Layer 3 of a small transformer language model trained on English Wikipedia (9 layers, counted from 0, width 96).
Take only the direct path to the model's output, skipping the later layers: a vector added to the residual stream pushes a token's score in proportion to its dot product with that token's output vector.

Output vectors of the tokens that the questions are about. A number n stands for (n - 500) times 0.003.
"ri": 394 482 723 248 771 458 539 555 500 741 637 614 400 703 437 339 701 543 258 575 513 434 628 309 801 335 552 520 676 556 622 343 713 541 555 590 278 372 479 464 367 520 715 487 332 473 474 522 565 433 593 791 445 553 400 332 543 671 678 564 305 582 490 699 613 491 480 690 513 377 402 663 458 550 276 399 407 606 719 603 326 521 631 500 835 628 417 697 330 383 562 391 300 170 573 619
",": 433 721 612 609 664 451 510 462 500 412 535 595 432 548 607 565 455 602 365 329 513 467 639 394 271 563 477 510 315 385 241 604 646 503 566 361 412 632 553 487 533 619 519 519 429 468 617 484 362 765 557 374 509 360 600 664 549 589 711 408 525 242 244 436 594 392 671 389 500 605 660 509 755 489 563 490 609 579 526 652 452 317 446 654 364 450 435 530 509 376 363 514 466 369 503 564
"ress": 468 620 639 171 583 527 611 366 501 416 737 265 577 490 681 284 648 428 335 609 684 655 639 421 873 528 269 246 635 757 531 380 496 460 325 572 393 581 419 370 732 505 715 149 624 615 412 285 238 528 574 574 691 610 496 147 541 532 298 387 464 649 477 699 466 377 473 486 710 589 234 555 494 863 492 590 330 581 539 495 688 638 772 383 709 691 379 611 379 510 524 669 422 591 627 830
"oc": 358 622 313 471 638 539 545 427 500 291 336 436 464 496 779 402 420 514 407 424 591 479 416 415 887 476 612 379 741 426 550 532 552 358 423 496 626 705 472 445 473 356 584 304 318 407 369 484 509 554 556 481 336 688 647 473 285 735 567 519 636 748 435 415 612 452 551 513 634 236 323 563 619 667 555 548 570 530 275 216 627 707 445 120 801 221 484 317 721 474 743 604 367 589 528 514
"ences": 523 718 773 127 452 578 569 420 501 642 524 535 661 403 579 457 570 334 315 350 684 912 341 262 940 486 305 65 602 312 475 743 480 866 309 796 71 567 432 511 586 530 663 311 637 656 697 527 807 474 452 379 212 674 449 691 706 319 616 599 720 774 396 699 770 540 518 429 522 517 433 510 195 509 850 345 402 564 589 300 757 813 548 199 368 570 769 459 495 500 977 549 420 518 678 648
"itions": 431 838 652 280 518 819 475 314 502 437 685 260 470 658 874 473 557 337 575 357 315 415 378 332 887 669 618 207 272 571 836 415 407 774 263 624 529 554 401 579 514 263 520 480 460 551 482 336 830 463 229 510 430 295 500 381 913 450 395 681 365 494 370 523 559 683 279 719 385 446 100 509 143 653 660 315 488 710 426 289 371 680 573 413 652 509 475 515 343 655 646 814 397 395 746 753
":": 519 905 578 712 177 526 321 485 500 449 524 300 407 488 440 469 382 542 474 464 512 417 592 486 421 441 701 458 504 573 543 583 724 592 587 465 491 552 686 528 665 556 421 699 572 416 718 665 425 320 749 637 290 491 426 483 340 333 587 363 448 168 221 514 693 585 706 665 567 577 500 628 361 381 514 188 587 549 436 651 532 566 417 570 590 497 463 504 533 448 700 608 561 334 669 636
"vent": 608 564 492 380 685 363 533 758 501 415 366 767 472 602 455 699 496 411 416 284 394 834 435 334 900 326 438 71 287 148 756 411 165 450 458 569 571 463 385 219 179 387 607 593 284 344 545 567 377 260 683 438 222 559 652 749 635 354 348 347 638 647 321 517 410 445 299 646 305 289 354 598 310 597 755 383 230 500 480 288 420 586 300 326 672 678 514 491 532 540 592 552 588 495 431 505
"k": 659 573 527 775 531 463 592 246 500 456 364 516 545 574 488 565 349 555 526 482 601 264 737 533 618 438 496 398 477 527 598 310 563 286 428 392 667 563 470 365 197 539 308 631 470 615 859 508 342 417 504 637 699 556 528 389 605 717 599 712 536 596 374 347 214 634 377 559 642 443 623 635 319 452 483 541 631 271 353 361 504 463 452 333 664 419 344 438 300 762 637 441 500 425 493 449
"though": 386 564 486 369 449 575 303 639 501 465 500 677 611 439 762 736 417 373 757 567 232 887 619 441 874 718 237 305 256 526 579 593 471 645 402 561 482 485 399 711 505 423 719 648 326 400 512 233 477 306 818 632 744 634 567 244 768 206 419 710 473 673 348 443 347 649 167 655 805 329 114 181 513 523 640 517 423 748 278 187 583 759 439 607 294 354 721 515 656 516 692 226 258 446 473 298
"s": 348 474 354 343 556 678 912 404 500 269 509 484 571 708 469 201 245 613 308 545 589 363 628 564 490 666 534 234 136 339 541 457 580 617 452 333 778 575 764 328 729 450 838 690 376 194 477 573 663 371 606 404 253 440 469 196 751 403 786 517 604 592 488 549 423 341 483 316 455 552 428 434 671 285 461 609 539 348 677 429 390 677 802 511 323 611 514 602 261 668 535 438 509 400 769 683
"eng": 536 825 485 578 603 661 470 564 500 858 508 557 571 509 455 599 283 491 580 660 617 538 554 634 896 229 400 540 885 328 516 530 437 554 428 535 431 500 450 55 601 544 672 529 409 488 586 522 630 387 652 633 714 514 582 447 321 453 646 663 687 576 328 593 275 468 510 504 491 568 344 647 474 382 508 583 549 755 673 376 657 697 230 358 477 567 512 639 661 316 763 566 428 819 660 562
"act": 581 722 142 303 486 454 357 603 500 511 482 500 585 381 676 408 657 474 457 384 802 607 277 349 754 289 516 357 671 480 635 484 547 703 559 294 495 381 581 537 579 459 641 605 500 522 651 440 530 701 638 669 379 710 494 389 517 468 504 376 422 831 287 561 588 546 350 320 394 627 427 550 592 574 646 543 391 332 570 409 579 771 371 322 798 357 558 439 481 575 337 645 500 650 673 641
"ings": 349 942 168 515 645 333 546 404 501 341 870 449 722 565 382 305 581 472 495 345 598 546 331 668 824 296 346 365 739 413 663 445 691 515 177 569 424 603 475 664 586 720 540 271 517 653 627 556 709 402 244 495 749 43 455 222 534 581 589 711 587 560 469 708 323 726 593 391 395 451 448 523 593 459 746 353 564 523 178 231 462 568 445 302 299 705 628 549 667 660 583 468 657 616 829 866
"al": 461 658 469 586 400 463 624 704 500 732 482 580 383 454 292 645 533 590 255 632 630 530 549 540 660 606 555 603 384 527 478 412 653 571 588 521 544 601 598 895 434 540 325 678 301 412 371 445 697 561 454 577 439 552 491 439 611 604 660 478 483 754 241 592 553 492 784 369 181 381 456 503 481 283 382 679 637 450 411 532 504 463 692 335 372 398 631 470 444 537 242 835 473 660 451 470

Output weights of attention head 2. The head adds the sum of these rows, row i times number i of z. A number n stands for (n - 500) times 0.0016.
o0: 635 485 433 348 585 418 599 227 575 458 643 421 602 415 675 384 599 680 463 453 522 524 626 517 351 671 424 509 318 513 265 504 462 477 543 331 561 420 613 630 557 398 398 710 277 596 448 535 659 679 584 469 470 300 335 511 450 540 727 442 397 395 513 535 620 601 300 531 470 690 404 602 252 404 410 362 553 455 421 597 337 468 364 373 466 450 494 464 291 579 526 183 596 426 454 612
o1: 550 595 305 572 327 584 563 314 631 740 750 480 266 387 588 493 263 410 659 702 466 526 447 556 335 514 595 548 473 414 510 313 260 453 617 446 772 400 389 221 473 386 440 531 516 638 430 555 395 378 349 535 619 352 453 648 505 428 484 425 613 556 646 466 304 383 624 594 540 638 253 611 384 414 429 310 628 154 429 406 526 495 680 657 516 629 661 466 641 602 570 489 521 733 260 334
o2: 553 423 424 680 470 488 523 415 440 522 607 514 385 478 583 444 534 290 434 494 440 483 669 549 484 530 428 639 362 619 698 549 528 702 350 508 604 355 535 698 566 685 525 436 848 560 265 582 419 696 486 564 148 433 652 674 742 480 389 648 606 595 362 379 466 563 442 465 487 535 556 594 417 530 562 339 475 502 626 382 555 449 410 574 336 471 599 661 512 330 434 535 505 585 602 664
o3: 477 371 438 616 559 445 550 496 879 381 494 423 429 469 458 418 393 448 445 712 487 260 422 499 387 436 398 330 584 406 534 642 517 380 657 319 414 364 478 582 324 496 510 382 515 542 436 373 245 430 643 383 364 534 681 519 395 623 744 665 486 416 524 405 428 403 541 610 503 392 504 531 441 542 356 411 619 615 481 549 425 586 553 623 488 440 313 411 462 123 496 303 214 429 398 438
o4: 478 594 642 385 572 591 732 491 608 549 462 644 692 629 649 765 616 509 498 670 470 341 363 466 704 589 415 665 425 513 628 365 389 376 387 572 512 611 460 488 322 623 341 591 479 374 405 412 306 341 559 487 294 528 398 640 492 485 603 431 571 473 822 639 435 365 567 481 525 372 490 753 515 556 660 461 274 488 341 481 167 545 454 553 591 657 409 532 600 281 582 462 423 610 518 548
o5: 547 691 635 477 612 516 630 526 671 704 642 540 583 378 372 370 510 384 340 404 536 496 593 507 521 629 349 446 591 481 629 511 541 248 578 671 528 562 422 397 534 499 519 497 461 592 556 144 512 597 307 461 716 452 292 400 483 643 558 294 480 623 394 541 634 453 337 447 448 417 375 430 579 487 343 281 550 557 542 625 404 480 444 443 220 406 491 602 474 490 381 325 669 616 581 569
o6: 415 286 350 521 561 553 294 573 328 471 387 600 320 278 490 625 612 499 721 292 700 603 464 443 704 547 476 596 445 394 624 500 449 595 218 545 435 598 667 405 571 575 557 429 222 621 598 421 467 474 670 326 239 568 696 800 514 435 735 321 500 508 354 383 398 620 399 362 325 697 338 534 521 529 404 644 602 658 342 453 482 558 772 478 214 520 410 582 392 631 424 754 594 433 541 369
o7: 378 562 616 445 493 460 437 559 701 419 658 437 463 258 594 759 560 497 627 589 406 650 429 369 527 595 104 453 381 382 393 558 472 506 419 801 470 466 505 525 546 571 493 327 439 451 402 365 602 708 435 446 590 663 433 723 623 423 729 563 553 654 196 308 542 428 373 405 421 626 588 404 497 538 480 291 542 596 402 406 610 551 621 670 478 365 646 533 537 570 524 510 599 453 351 515
o8: 399 581 435 777 639 595 599 710 583 506 377 475 622 624 417 562 476 448 472 539 601 444 611 537 344 453 346 416 576 782 423 571 361 455 363 453 410 551 458 370 468 378 478 348 522 522 387 680 491 614 473 485 855 538 654 547 251 601 582 432 400 426 597 634 877 401 445 439 507 565 539 532 523 412 551 469 639 349 427 486 327 431 493 272 547 447 269 414 529 411 306 618 749 439 633 663
o9: 561 627 619 501 797 507 474 658 572 588 643 519 440 330 547 421 527 595 500 729 653 488 625 573 704 665 361 702 443 575 587 553 440 585 607 352 411 442 597 602 603 492 301 313 148 396 489 457 399 493 690 403 470 577 565 492 446 348 331 461 435 633 646 358 541 597 477 457 499 442 478 443 522 595 450 527 642 672 472 561 277 585 790 287 446 437 459 340 501 560 490 504 389 513 411 670
o10: 216 401 646 573 443 170 257 347 604 463 594 452 722 545 613 511 643 348 753 622 369 494 568 667 328 550 533 596 657 462 361 477 761 366 506 386 472 230 540 658 483 529 487 350 431 572 527 472 341 417 567 322 509 425 525 398 612 466 364 638 501 601 450 537 337 623 558 506 342 623 501 415 359 552 419 390 463 544 486 302 311 575 366 247 377 515 497 453 445 364 510 636 646 350 466 683
o11: 420 500 562 474 484 436 224 435 651 444 534 406 531 452 549 593 516 673 502 455 475 525 723 790 544 634 330 523 702 552 650 621 452 558 278 507 423 556 549 605 264 456 380 500 541 448 450 418 610 420 521 582 402 541 465 435 535 350 563 440 529 618 677 491 366 471 538 641 630 700 542 693 347 527 626 504 494 568 594 519 518 214 451 595 441 459 560 426 709 653 465 478 550 736 340 540
o12: 468 246 706 363 517 537 541 494 806 339 396 456 457 420 432 626 658 347 458 615 550 539 597 718 481 456 527 580 536 623 323 488 390 423 458 556 651 455 619 612 376 461 499 403 443 584 564 638 668 796 368 392 564 455 344 439 714 484 629 440 676 171 547 626 368 462 517 487 454 452 383 370 510 418 470 379 383 682 531 638 435 488 625 402 367 650 571 656 188 601 454 809 537 523 598 639
o13: 446 569 693 399 544 490 752 482 392 777 502 327 303 642 678 403 424 574 381 705 634 568 446 523 611 582 354 537 578 567 439 660 608 71 272 706 615 630 533 322 631 506 329 626 469 724 564 681 604 531 427 524 673 450 446 542 361 699 589 708 520 754 707 466 471 540 583 603 277 340 471 522 625 579 499 430 655 574 559 552 426 537 336 532 210 427 515 661 241 528 488 308 338 499 345 255
o14: 586 422 411 278 625 691 521 289 580 550 492 610 459 495 630 590 527 557 480 481 268 692 564 637 30 411 528 660 364 512 534 409 684 400 623 556 344 299 473 445 364 291 496 330 478 459 515 507 493 519 525 543 496 426 446 523 459 604 564 522 329 426 182 507 651 536 460 268 581 446 467 548 495 612 585 440 629 545 444 421 525 553 622 610 308 557 595 406 725 434 575 666 456 715 441 606
o15: 498 417 429 668 521 454 528 546 284 585 288 565 543 460 538 351 441 651 542 580 430 548 545 694 657 529 618 525 373 489 714 282 631 501 545 492 656 364 426 626 326 534 502 474 561 502 665 334 319 735 567 497 430 599 460 619 495 673 493 625 327 447 542 542 401 299 397 610 235 626 467 207 708 335 525 518 474 485 518 529 432 479 551 473 707 576 528 586 575 535 555 457 614 575 404 569
o16: 350 453 669 651 428 503 423 470 726 632 437 552 292 444 329 406 629 522 572 561 379 464 588 272 518 439 460 634 388 377 462 541 471 656 588 384 582 416 445 641 564 464 434 517 290 654 602 506 544 346 680 635 717 417 578 606 578 453 531 552 576 498 493 379 545 478 551 439 443 489 548 516 664 662 657 278 496 620 349 365 686 478 580 605 583 517 51 602 451 350 677 261 623 452 330 595
o17: 466 625 516 508 597 692 404 292 426 553 465 242 837 512 407 436 566 476 624 370 510 385 515 448 758 640 430 733 701 555 342 508 542 489 520 524 788 418 433 557 527 469 581 341 887 415 487 571 580 569 442 752 628 341 496 664 584 843 502 560 421 508 721 656 466 473 409 272 589 503 574 525 588 567 574 631 486 485 713 677 421 477 579 554 466 533 297 494 474 581 339 505 657 517 602 429
o18: 297 567 562 492 663 415 414 497 447 504 540 562 642 465 355 613 380 832 452 599 687 572 556 549 350 373 438 731 477 376 362 525 430 692 592 659 567 665 366 502 559 453 474 602 230 384 544 582 499 687 597 559 449 493 471 576 331 641 630 449 408 526 360 500 533 611 551 474 339 523 797 613 444 360 572 259 542 336 261 284 590 415 402 406 544 513 488 550 385 358 409 404 418 558 585 467
o19: 444 493 144 489 313 319 294 421 507 434 323 291 607 476 460 404 457 436 642 503 468 393 518 452 589 583 508 608 667 537 539 435 540 558 397 613 558 518 340 489 489 281 331 515 623 509 614 646 498 363 627 671 414 661 502 653 253 524 679 536 551 369 331 373 487 472 640 706 539 256 419 377 486 468 459 433 378 632 230 520 453 517 801 436 595 505 691 294 406 629 281 413 468 398 519 638
o20: 445 577 529 547 809 318 530 324 472 417 411 265 522 407 534 353 557 268 395 414 745 421 327 272 417 630 606 261 464 534 724 392 413 447 482 341 585 607 515 524 553 460 444 689 646 342 623 607 427 556 633 291 359 388 445 533 480 267 489 398 570 544 335 425 574 532 550 583 378 570 558 288 616 668 527 678 392 665 452 639 568 463 733 479 450 537 688 512 612 499 613 236 660 667 466 634
o21: 583 557 621 500 499 375 496 349 792 380 572 437 420 631 434 469 501 466 616 467 443 584 485 674 440 469 466 391 608 429 291 499 471 357 555 570 425 770 669 523 620 495 561 510 360 431 472 600 375 605 634 649 163 328 386 362 738 623 467 636 461 434 456 734 539 518 738 546 430 563 530 605 605 603 325 488 570 441 398 470 422 467 470 686 469 304 185 533 299 677 452 337 544 548 417 461
o22: 550 557 335 473 356 759 574 395 701 461 509 746 500 411 457 530 421 396 524 582 311 471 314 504 681 545 318 429 564 385 520 515 549 552 269 372 439 523 637 622 428 377 472 741 578 313 404 268 630 430 416 507 487 393 690 335 445 381 836 623 566 592 636 407 553 621 228 356 392 460 527 555 678 610 344 500 614 503 642 385 317 704 605 46 531 404 520 525 539 380 425 515 511 648 440 712
o23: 341 256 513 270 554 336 543 312 442 595 549 620 560 515 306 327 523 611 606 467 491 626 232 427 412 620 643 155 413 587 393 546 431 574 453 275 413 402 653 347 480 385 476 520 521 428 418 380 340 608 543 616 448 598 301 439 374 512 488 539 449 656 567 563 401 507 634 469 652 496 458 594 519 819 471 504 455 48 541 453 344 464 545 705 372 438 445 473 442 377 527 525 456 623 595 363
o24: 340 631 518 546 583 546 429 568 571 526 703 481 508 204 504 654 287 461 449 739 259 278 351 357 454 519 520 517 519 595 397 390 539 613 470 423 352 566 402 598 542 523 443 877 698 254 544 602 668 331 602 478 722 600 507 789 457 348 388 505 299 438 617 643 479 368 414 412 544 272 642 302 743 526 425 528 553 669 550 719 464 529 280 412 428 556 430 626 198 475 426 646 431 402 574 677
o25: 485 631 442 538 569 406 534 494 651 516 501 454 391 525 611 659 406 727 674 400 502 471 366 373 459 367 728 689 536 486 210 505 521 614 553 466 599 325 588 534 572 562 568 603 416 440 440 594 339 340 425 427 352 592 264 568 555 548 455 321 656 342 666 403 713 467 637 554 434 515 669 385 638 766 627 417 552 488 745 612 334 256 443 554 570 154 645 435 500 334 584 347 524 640 601 502
o26: 575 515 305 473 608 386 645 393 725 537 462 547 410 261 433 539 586 505 661 485 459 260 422 682 600 298 303 343 387 541 613 336 303 359 603 694 702 428 824 517 457 402 704 479 453 676 344 661 412 412 588 431 343 501 578 592 366 596 434 609 210 673 734 575 718 550 767 566 497 506 490 440 252 495 421 376 412 509 655 719 486 353 535 411 467 555 678 509 512 451 568 425 652 412 349 280
o27: 590 331 352 460 361 457 323 505 408 311 514 333 589 624 556 475 537 347 492 504 497 546 455 368 351 583 510 555 666 544 539 514 446 446 709 447 435 805 434 361 528 517 753 502 596 504 369 361 508 430 658 737 475 475 462 657 540 176 658 624 534 451 744 649 349 455 444 297 581 576 540 334 540 425 551 685 595 523 427 525 378 464 568 452 329 506 581 631 301 266 412 582 243 479 434 703
o28: 554 375 662 360 440 606 519 408 338 509 420 580 276 611 352 337 590 306 898 471 397 620 489 634 411 655 254 458 351 502 496 573 533 663 574 443 237 602 451 596 525 287 562 357 540 437 492 564 287 549 489 396 394 563 430 433 641 450 587 458 376 373 455 383 490 553 491 740 454 607 729 361 667 356 526 213 374 603 423 371 494 155 301 308 328 473 667 566 397 470 449 527 426 484 602 254
o29: 436 494 334 613 513 490 496 528 885 492 401 397 408 525 592 548 394 514 517 218 393 572 652 684 512 511 549 403 490 649 488 588 752 569 549 376 507 720 396 583 375 424 426 573 396 425 523 565 340 384 503 529 233 335 339 637 737 596 806 466 578 701 568 357 551 487 483 671 512 340 632 377 789 518 526 535 457 362 427 612 635 606 373 270 361 453 318 503 489 491 498 445 544 493 610 382
o30: 629 411 346 192 610 545 449 560 702 654 517 492 459 441 504 451 636 505 593 632 389 622 332 698 709 589 483 363 407 508 608 497 365 501 589 619 616 501 471 625 461 451 336 483 263 346 486 260 598 424 452 403 503 585 532 423 818 353 369 297 305 752 292 668 474 570 430 375 583 421 532 491 492 512 537 635 492 483 426 336 571 501 432 490 510 311 707 693 519 419 476 189 417 388 349 571
o31: 283 622 464 222 551 603 686 444 247 471 434 254 627 416 547 411 395 498 497 430 557 410 718 383 425 548 360 479 705 678 630 457 483 413 647 580 366 412 726 453 595 285 418 700 681 533 345 557 506 318 473 406 493 661 581 711 591 411 517 529 537 431 447 404 754 557 614 465 504 482 443 656 316 625 434 470 556 563 489 559 453 554 759 382 724 379 277 738 537 417 653 480 673 448 556 390

Each question shows a token from some text and the vector z that the head gathered there. A number n stands for (n - 500) times 0.0096.

" ": 528 478 466 507 413 415 612 384 509 420 520 458 608 504 433 558 376 524 468 537 484 514 472 493 493 507 473 584 445 566 367 574
Which three tokens does it push up most, strongest first? "s", ":", "k"

"3": 552 291 595 618 645 413 347 283 532 376 483 355 477 644 522 595 464 609 610 449 596 473 470 507 480 431 471 371 578 450 317 545
Which of these tokens does it push up most? "ri"

" |": 476 421 486 450 441 410 605 415 477 477 470 526 481 500 474 604 429 525 496 511 529 476 516 512 419 485 459 538 459 580 465 581
Which three tokens does it push up most, strongest first? "act", "oc", "s"

"ath": 473 437 453 444 451 408 586 415 473 462 452 518 473 533 477 583 450 491 547 526 529 470 524 487 424 501 443 533 486 615 470 586
Pushed down most: "ress"

" won": 456 434 565 465 396 453 707 464 475 573 506 543 491 515 519 626 417 493 452 530 537 461 474 455 309 489 490 504 507 544 468 617
Pushed down most: "ri"

"ceed": 477 472 515 427 486 381 632 486 396 441 542 518 493 492 474 577 414 561 553 582 512 383 453 410 492 510 518 446 514 590 424 622
Pushed down most: "ress"

" at": 506 463 521 454 490 408 584 454 478 429 467 533 504 481 533 560 437 508 556 496 526 494 481 483 463 502 419 514 508 587 422 556
Which of these tokens does it push up most? ":"

" University": 555 614 617 573 696 537 498 539 349 578 550 702 496 500 403 630 525 498 523 375 764 573 480 542 355 409 488 507 563 657 381 503
Which of these tokens does it push up most? "vent"

"uc": 410 418 474 500 477 451 576 413 429 527 430 469 439 584 465 619 410 446 572 524 540 533 549 464 364 571 373 578 455 594 444 533
Pushed down most: "itions"

"-": 429 274 466 491 485 421 551 272 411 350 270 421 439 614 526 653 492 598 515 571 482 446 469 464 489 349 429 528 538 681 424 734
Pushed down most: "though"

" November": 376 442 620 351 488 408 277 430 541 519 237 645 467 770 567 573 356 689 400 409 283 250 452 472 441 342 347 388 427 410 416 563
Which of these tokens does it push up most? "eng"

"z": 499 388 407 466 522 393 620 433 426 453 437 404 463 477 568 599 355 437 557 437 541 423 510 482 329 462 447 566 432 569 502 593
Pushed down most: "ings"

" 1": 482 431 537 419 481 462 508 417 520 512 430 549 482 623 537 550 417 597 465 481 493 409 547 507 439 429 385 483 427 514 451 584
Which of these tokens does it push up most? "ress"

" 2013": 361 438 631 354 497 425 251 462 549 540 198 674 480 790 581 559 341 688 381 402 275 210 465 458 443 341 318 392 420 403 418 544
Which of these tokens does it push up most? "eng"

"|": 547 617 487 614 434 558 445 344 652 336 453 405 461 731 559 558 280 526 525 447 452 505 457 574 420 506 686 346 452 514 290 689
Which of these tokens does it push up most? "k"

"000": 517 378 532 447 472 480 534 501 526 447 481 536 546 533 509 550 422 545 509 452 544 567 518 455 451 510 408 477 530 560 401 527
Which of these tokens does it push up most? ","

" 193": 543 458 665 401 486 502 542 496 393 483 497 551 461 598 472 594 423 610 422 432 431 332 534 463 503 485 440 521 446 557 463 635
Which of these tokens does it push up most? "itions"

" 7": 508 411 571 369 516 573 493 457 568 512 536 530 478 725 540 543 390 656 465 540 526 446 619 421 390 340 273 434 435 513 491 629
Which of these tokens does it push up most? "ings"

" to": 485 493 576 437 405 458 618 455 424 533 493 525 524 577 533 567 424 448 502 486 502 387 462 459 424 438 501 451 475 560 469 560
Which two tokens does it push up most, strongest first? "ences", "al"

"ested": 575 478 583 477 545 537 525 506 452 497 419 480 584 629 506 573 472 396 591 513 563 477 585 424 524 433 467 469 555 658 502 466
Which two tokens does it push up most, strongest first? "al", "s"

"ly": 609 468 579 483 580 569 508 490 450 517 400 453 620 685 493 585 490 394 609 522 587 469 598 395 545 438 478 464 538 647 507 480
Pushed down most: "ress"

"ount": 471 409 462 440 452 410 592 410 462 466 450 512 462 527 497 593 450 508 527 515 510 478 508 488 403 494 441 530 478 615 464 619
Which two tokens does it push up most, strongest first? "oc", "act"

" 27": 533 557 605 533 513 537 371 407 607 492 462 487 612 592 479 511 295 676 338 325 457 705 462 540 452 597 572 329 518 407 328 437
Which of these tokens does it push up most? "ress"

" 196": 459 385 617 456 465 567 474 442 494 606 500 576 590 566 449 607 381 696 358 447 491 382 403 407 553 461 467 627 282 545 369 671
Which of these tokens does it push up most? "ress"

"ing": 470 345 484 458 408 399 588 464 467 426 404 495 495 517 481 494 490 567 552 485 629 565 443 483 451 555 407 580 528 600 372 591
Which of these tokens does it push up most? ","

" in": 577 492 575 442 555 534 548 483 435 531 403 473 619 647 539 548 479 405 594 520 577 477 592 403 566 508 475 467 570 609 492 488
Which of these tokens does it push up most? "al"

",": 516 399 566 432 379 419 551 477 480 411 427 521 524 506 545 505 444 555 598 461 595 587 423 479 480 606 414 518 530 563 364 553
Which of these tokens does it push up most? ","

" of": 469 474 506 421 438 392 599 428 402 454 474 517 496 534 530 559 432 521 540 519 483 436 468 452 465 516 448 504 510 561 438 588
Which of these tokens does it push up most? ":"

"c": 496 476 467 442 438 378 626 444 495 423 413 526 466 511 483 482 420 508 494 515 537 441 595 504 402 535 530 544 466 613 484 622
Pushed down most: "ri"

"ute": 474 414 474 450 482 452 586 392 450 469 431 502 473 560 484 586 432 510 539 500 525 478 508 482 406 469 444 514 504 595 463 582
Which two tokens does it push up most, strongest first? "oc", "s"

" C": 443 458 500 428 472 407 618 427 430 443 444 512 457 475 486 564 403 528 453 496 538 477 514 534 412 493 469 527 459 596 470 603
Which of these tokens does it push up most? "act"

"un": 472 454 453 456 461 424 586 405 448 479 437 502 461 534 473 578 418 514 535 508 504 464 511 502 405 487 433 522 465 612 447 597
Which of these tokens does it push up most? "oc"

")": 468 449 506 473 480 465 537 368 511 452 458 484 477 544 497 589 399 522 498 508 531 483 457 495 422 466 479 490 439 573 356 575
Pushed down most: "though"

"ö": 514 417 459 427 430 432 585 416 473 464 461 525 479 524 496 562 436 517 554 523 536 501 501 501 409 491 417 531 462 621 458 602
Pushed down most: "though"

"ile": 458 549 655 519 412 414 542 630 451 299 477 607 339 380 578 487 363 351 530 454 358 499 621 530 409 297 389 438 672 762 525 286
Which of these tokens does it push up most? "though"

"iversity": 512 670 673 622 726 540 490 502 337 567 547 689 475 493 370 741 555 581 491 396 781 573 478 543 345 338 554 498 573 654 331 570
Pushed down most: "act"

"k": 522 457 446 484 443 456 551 317 523 469 376 527 403 601 413 654 461 537 535 495 485 462 456 479 404 466 423 440 458 598 418 599
Which of these tokens does it push up most? "k"

" return": 481 484 462 443 426 400 583 454 435 449 480 476 537 576 509 495 467 500 542 527 494 418 495 447 440 451 464 513 446 582 507 591
Pushed down most: ","

"\n": 586 526 592 464 331 502 671 438 560 630 522 501 484 553 520 685 395 495 465 524 513 396 337 410 286 469 635 360 481 471 385 661
Which of these tokens does it push up most? "k"

"--": 516 420 515 436 401 452 617 417 494 535 474 513 483 519 463 620 441 510 501 499 508 463 457 453 382 492 505 473 446 583 436 599
Pushed down most: "though"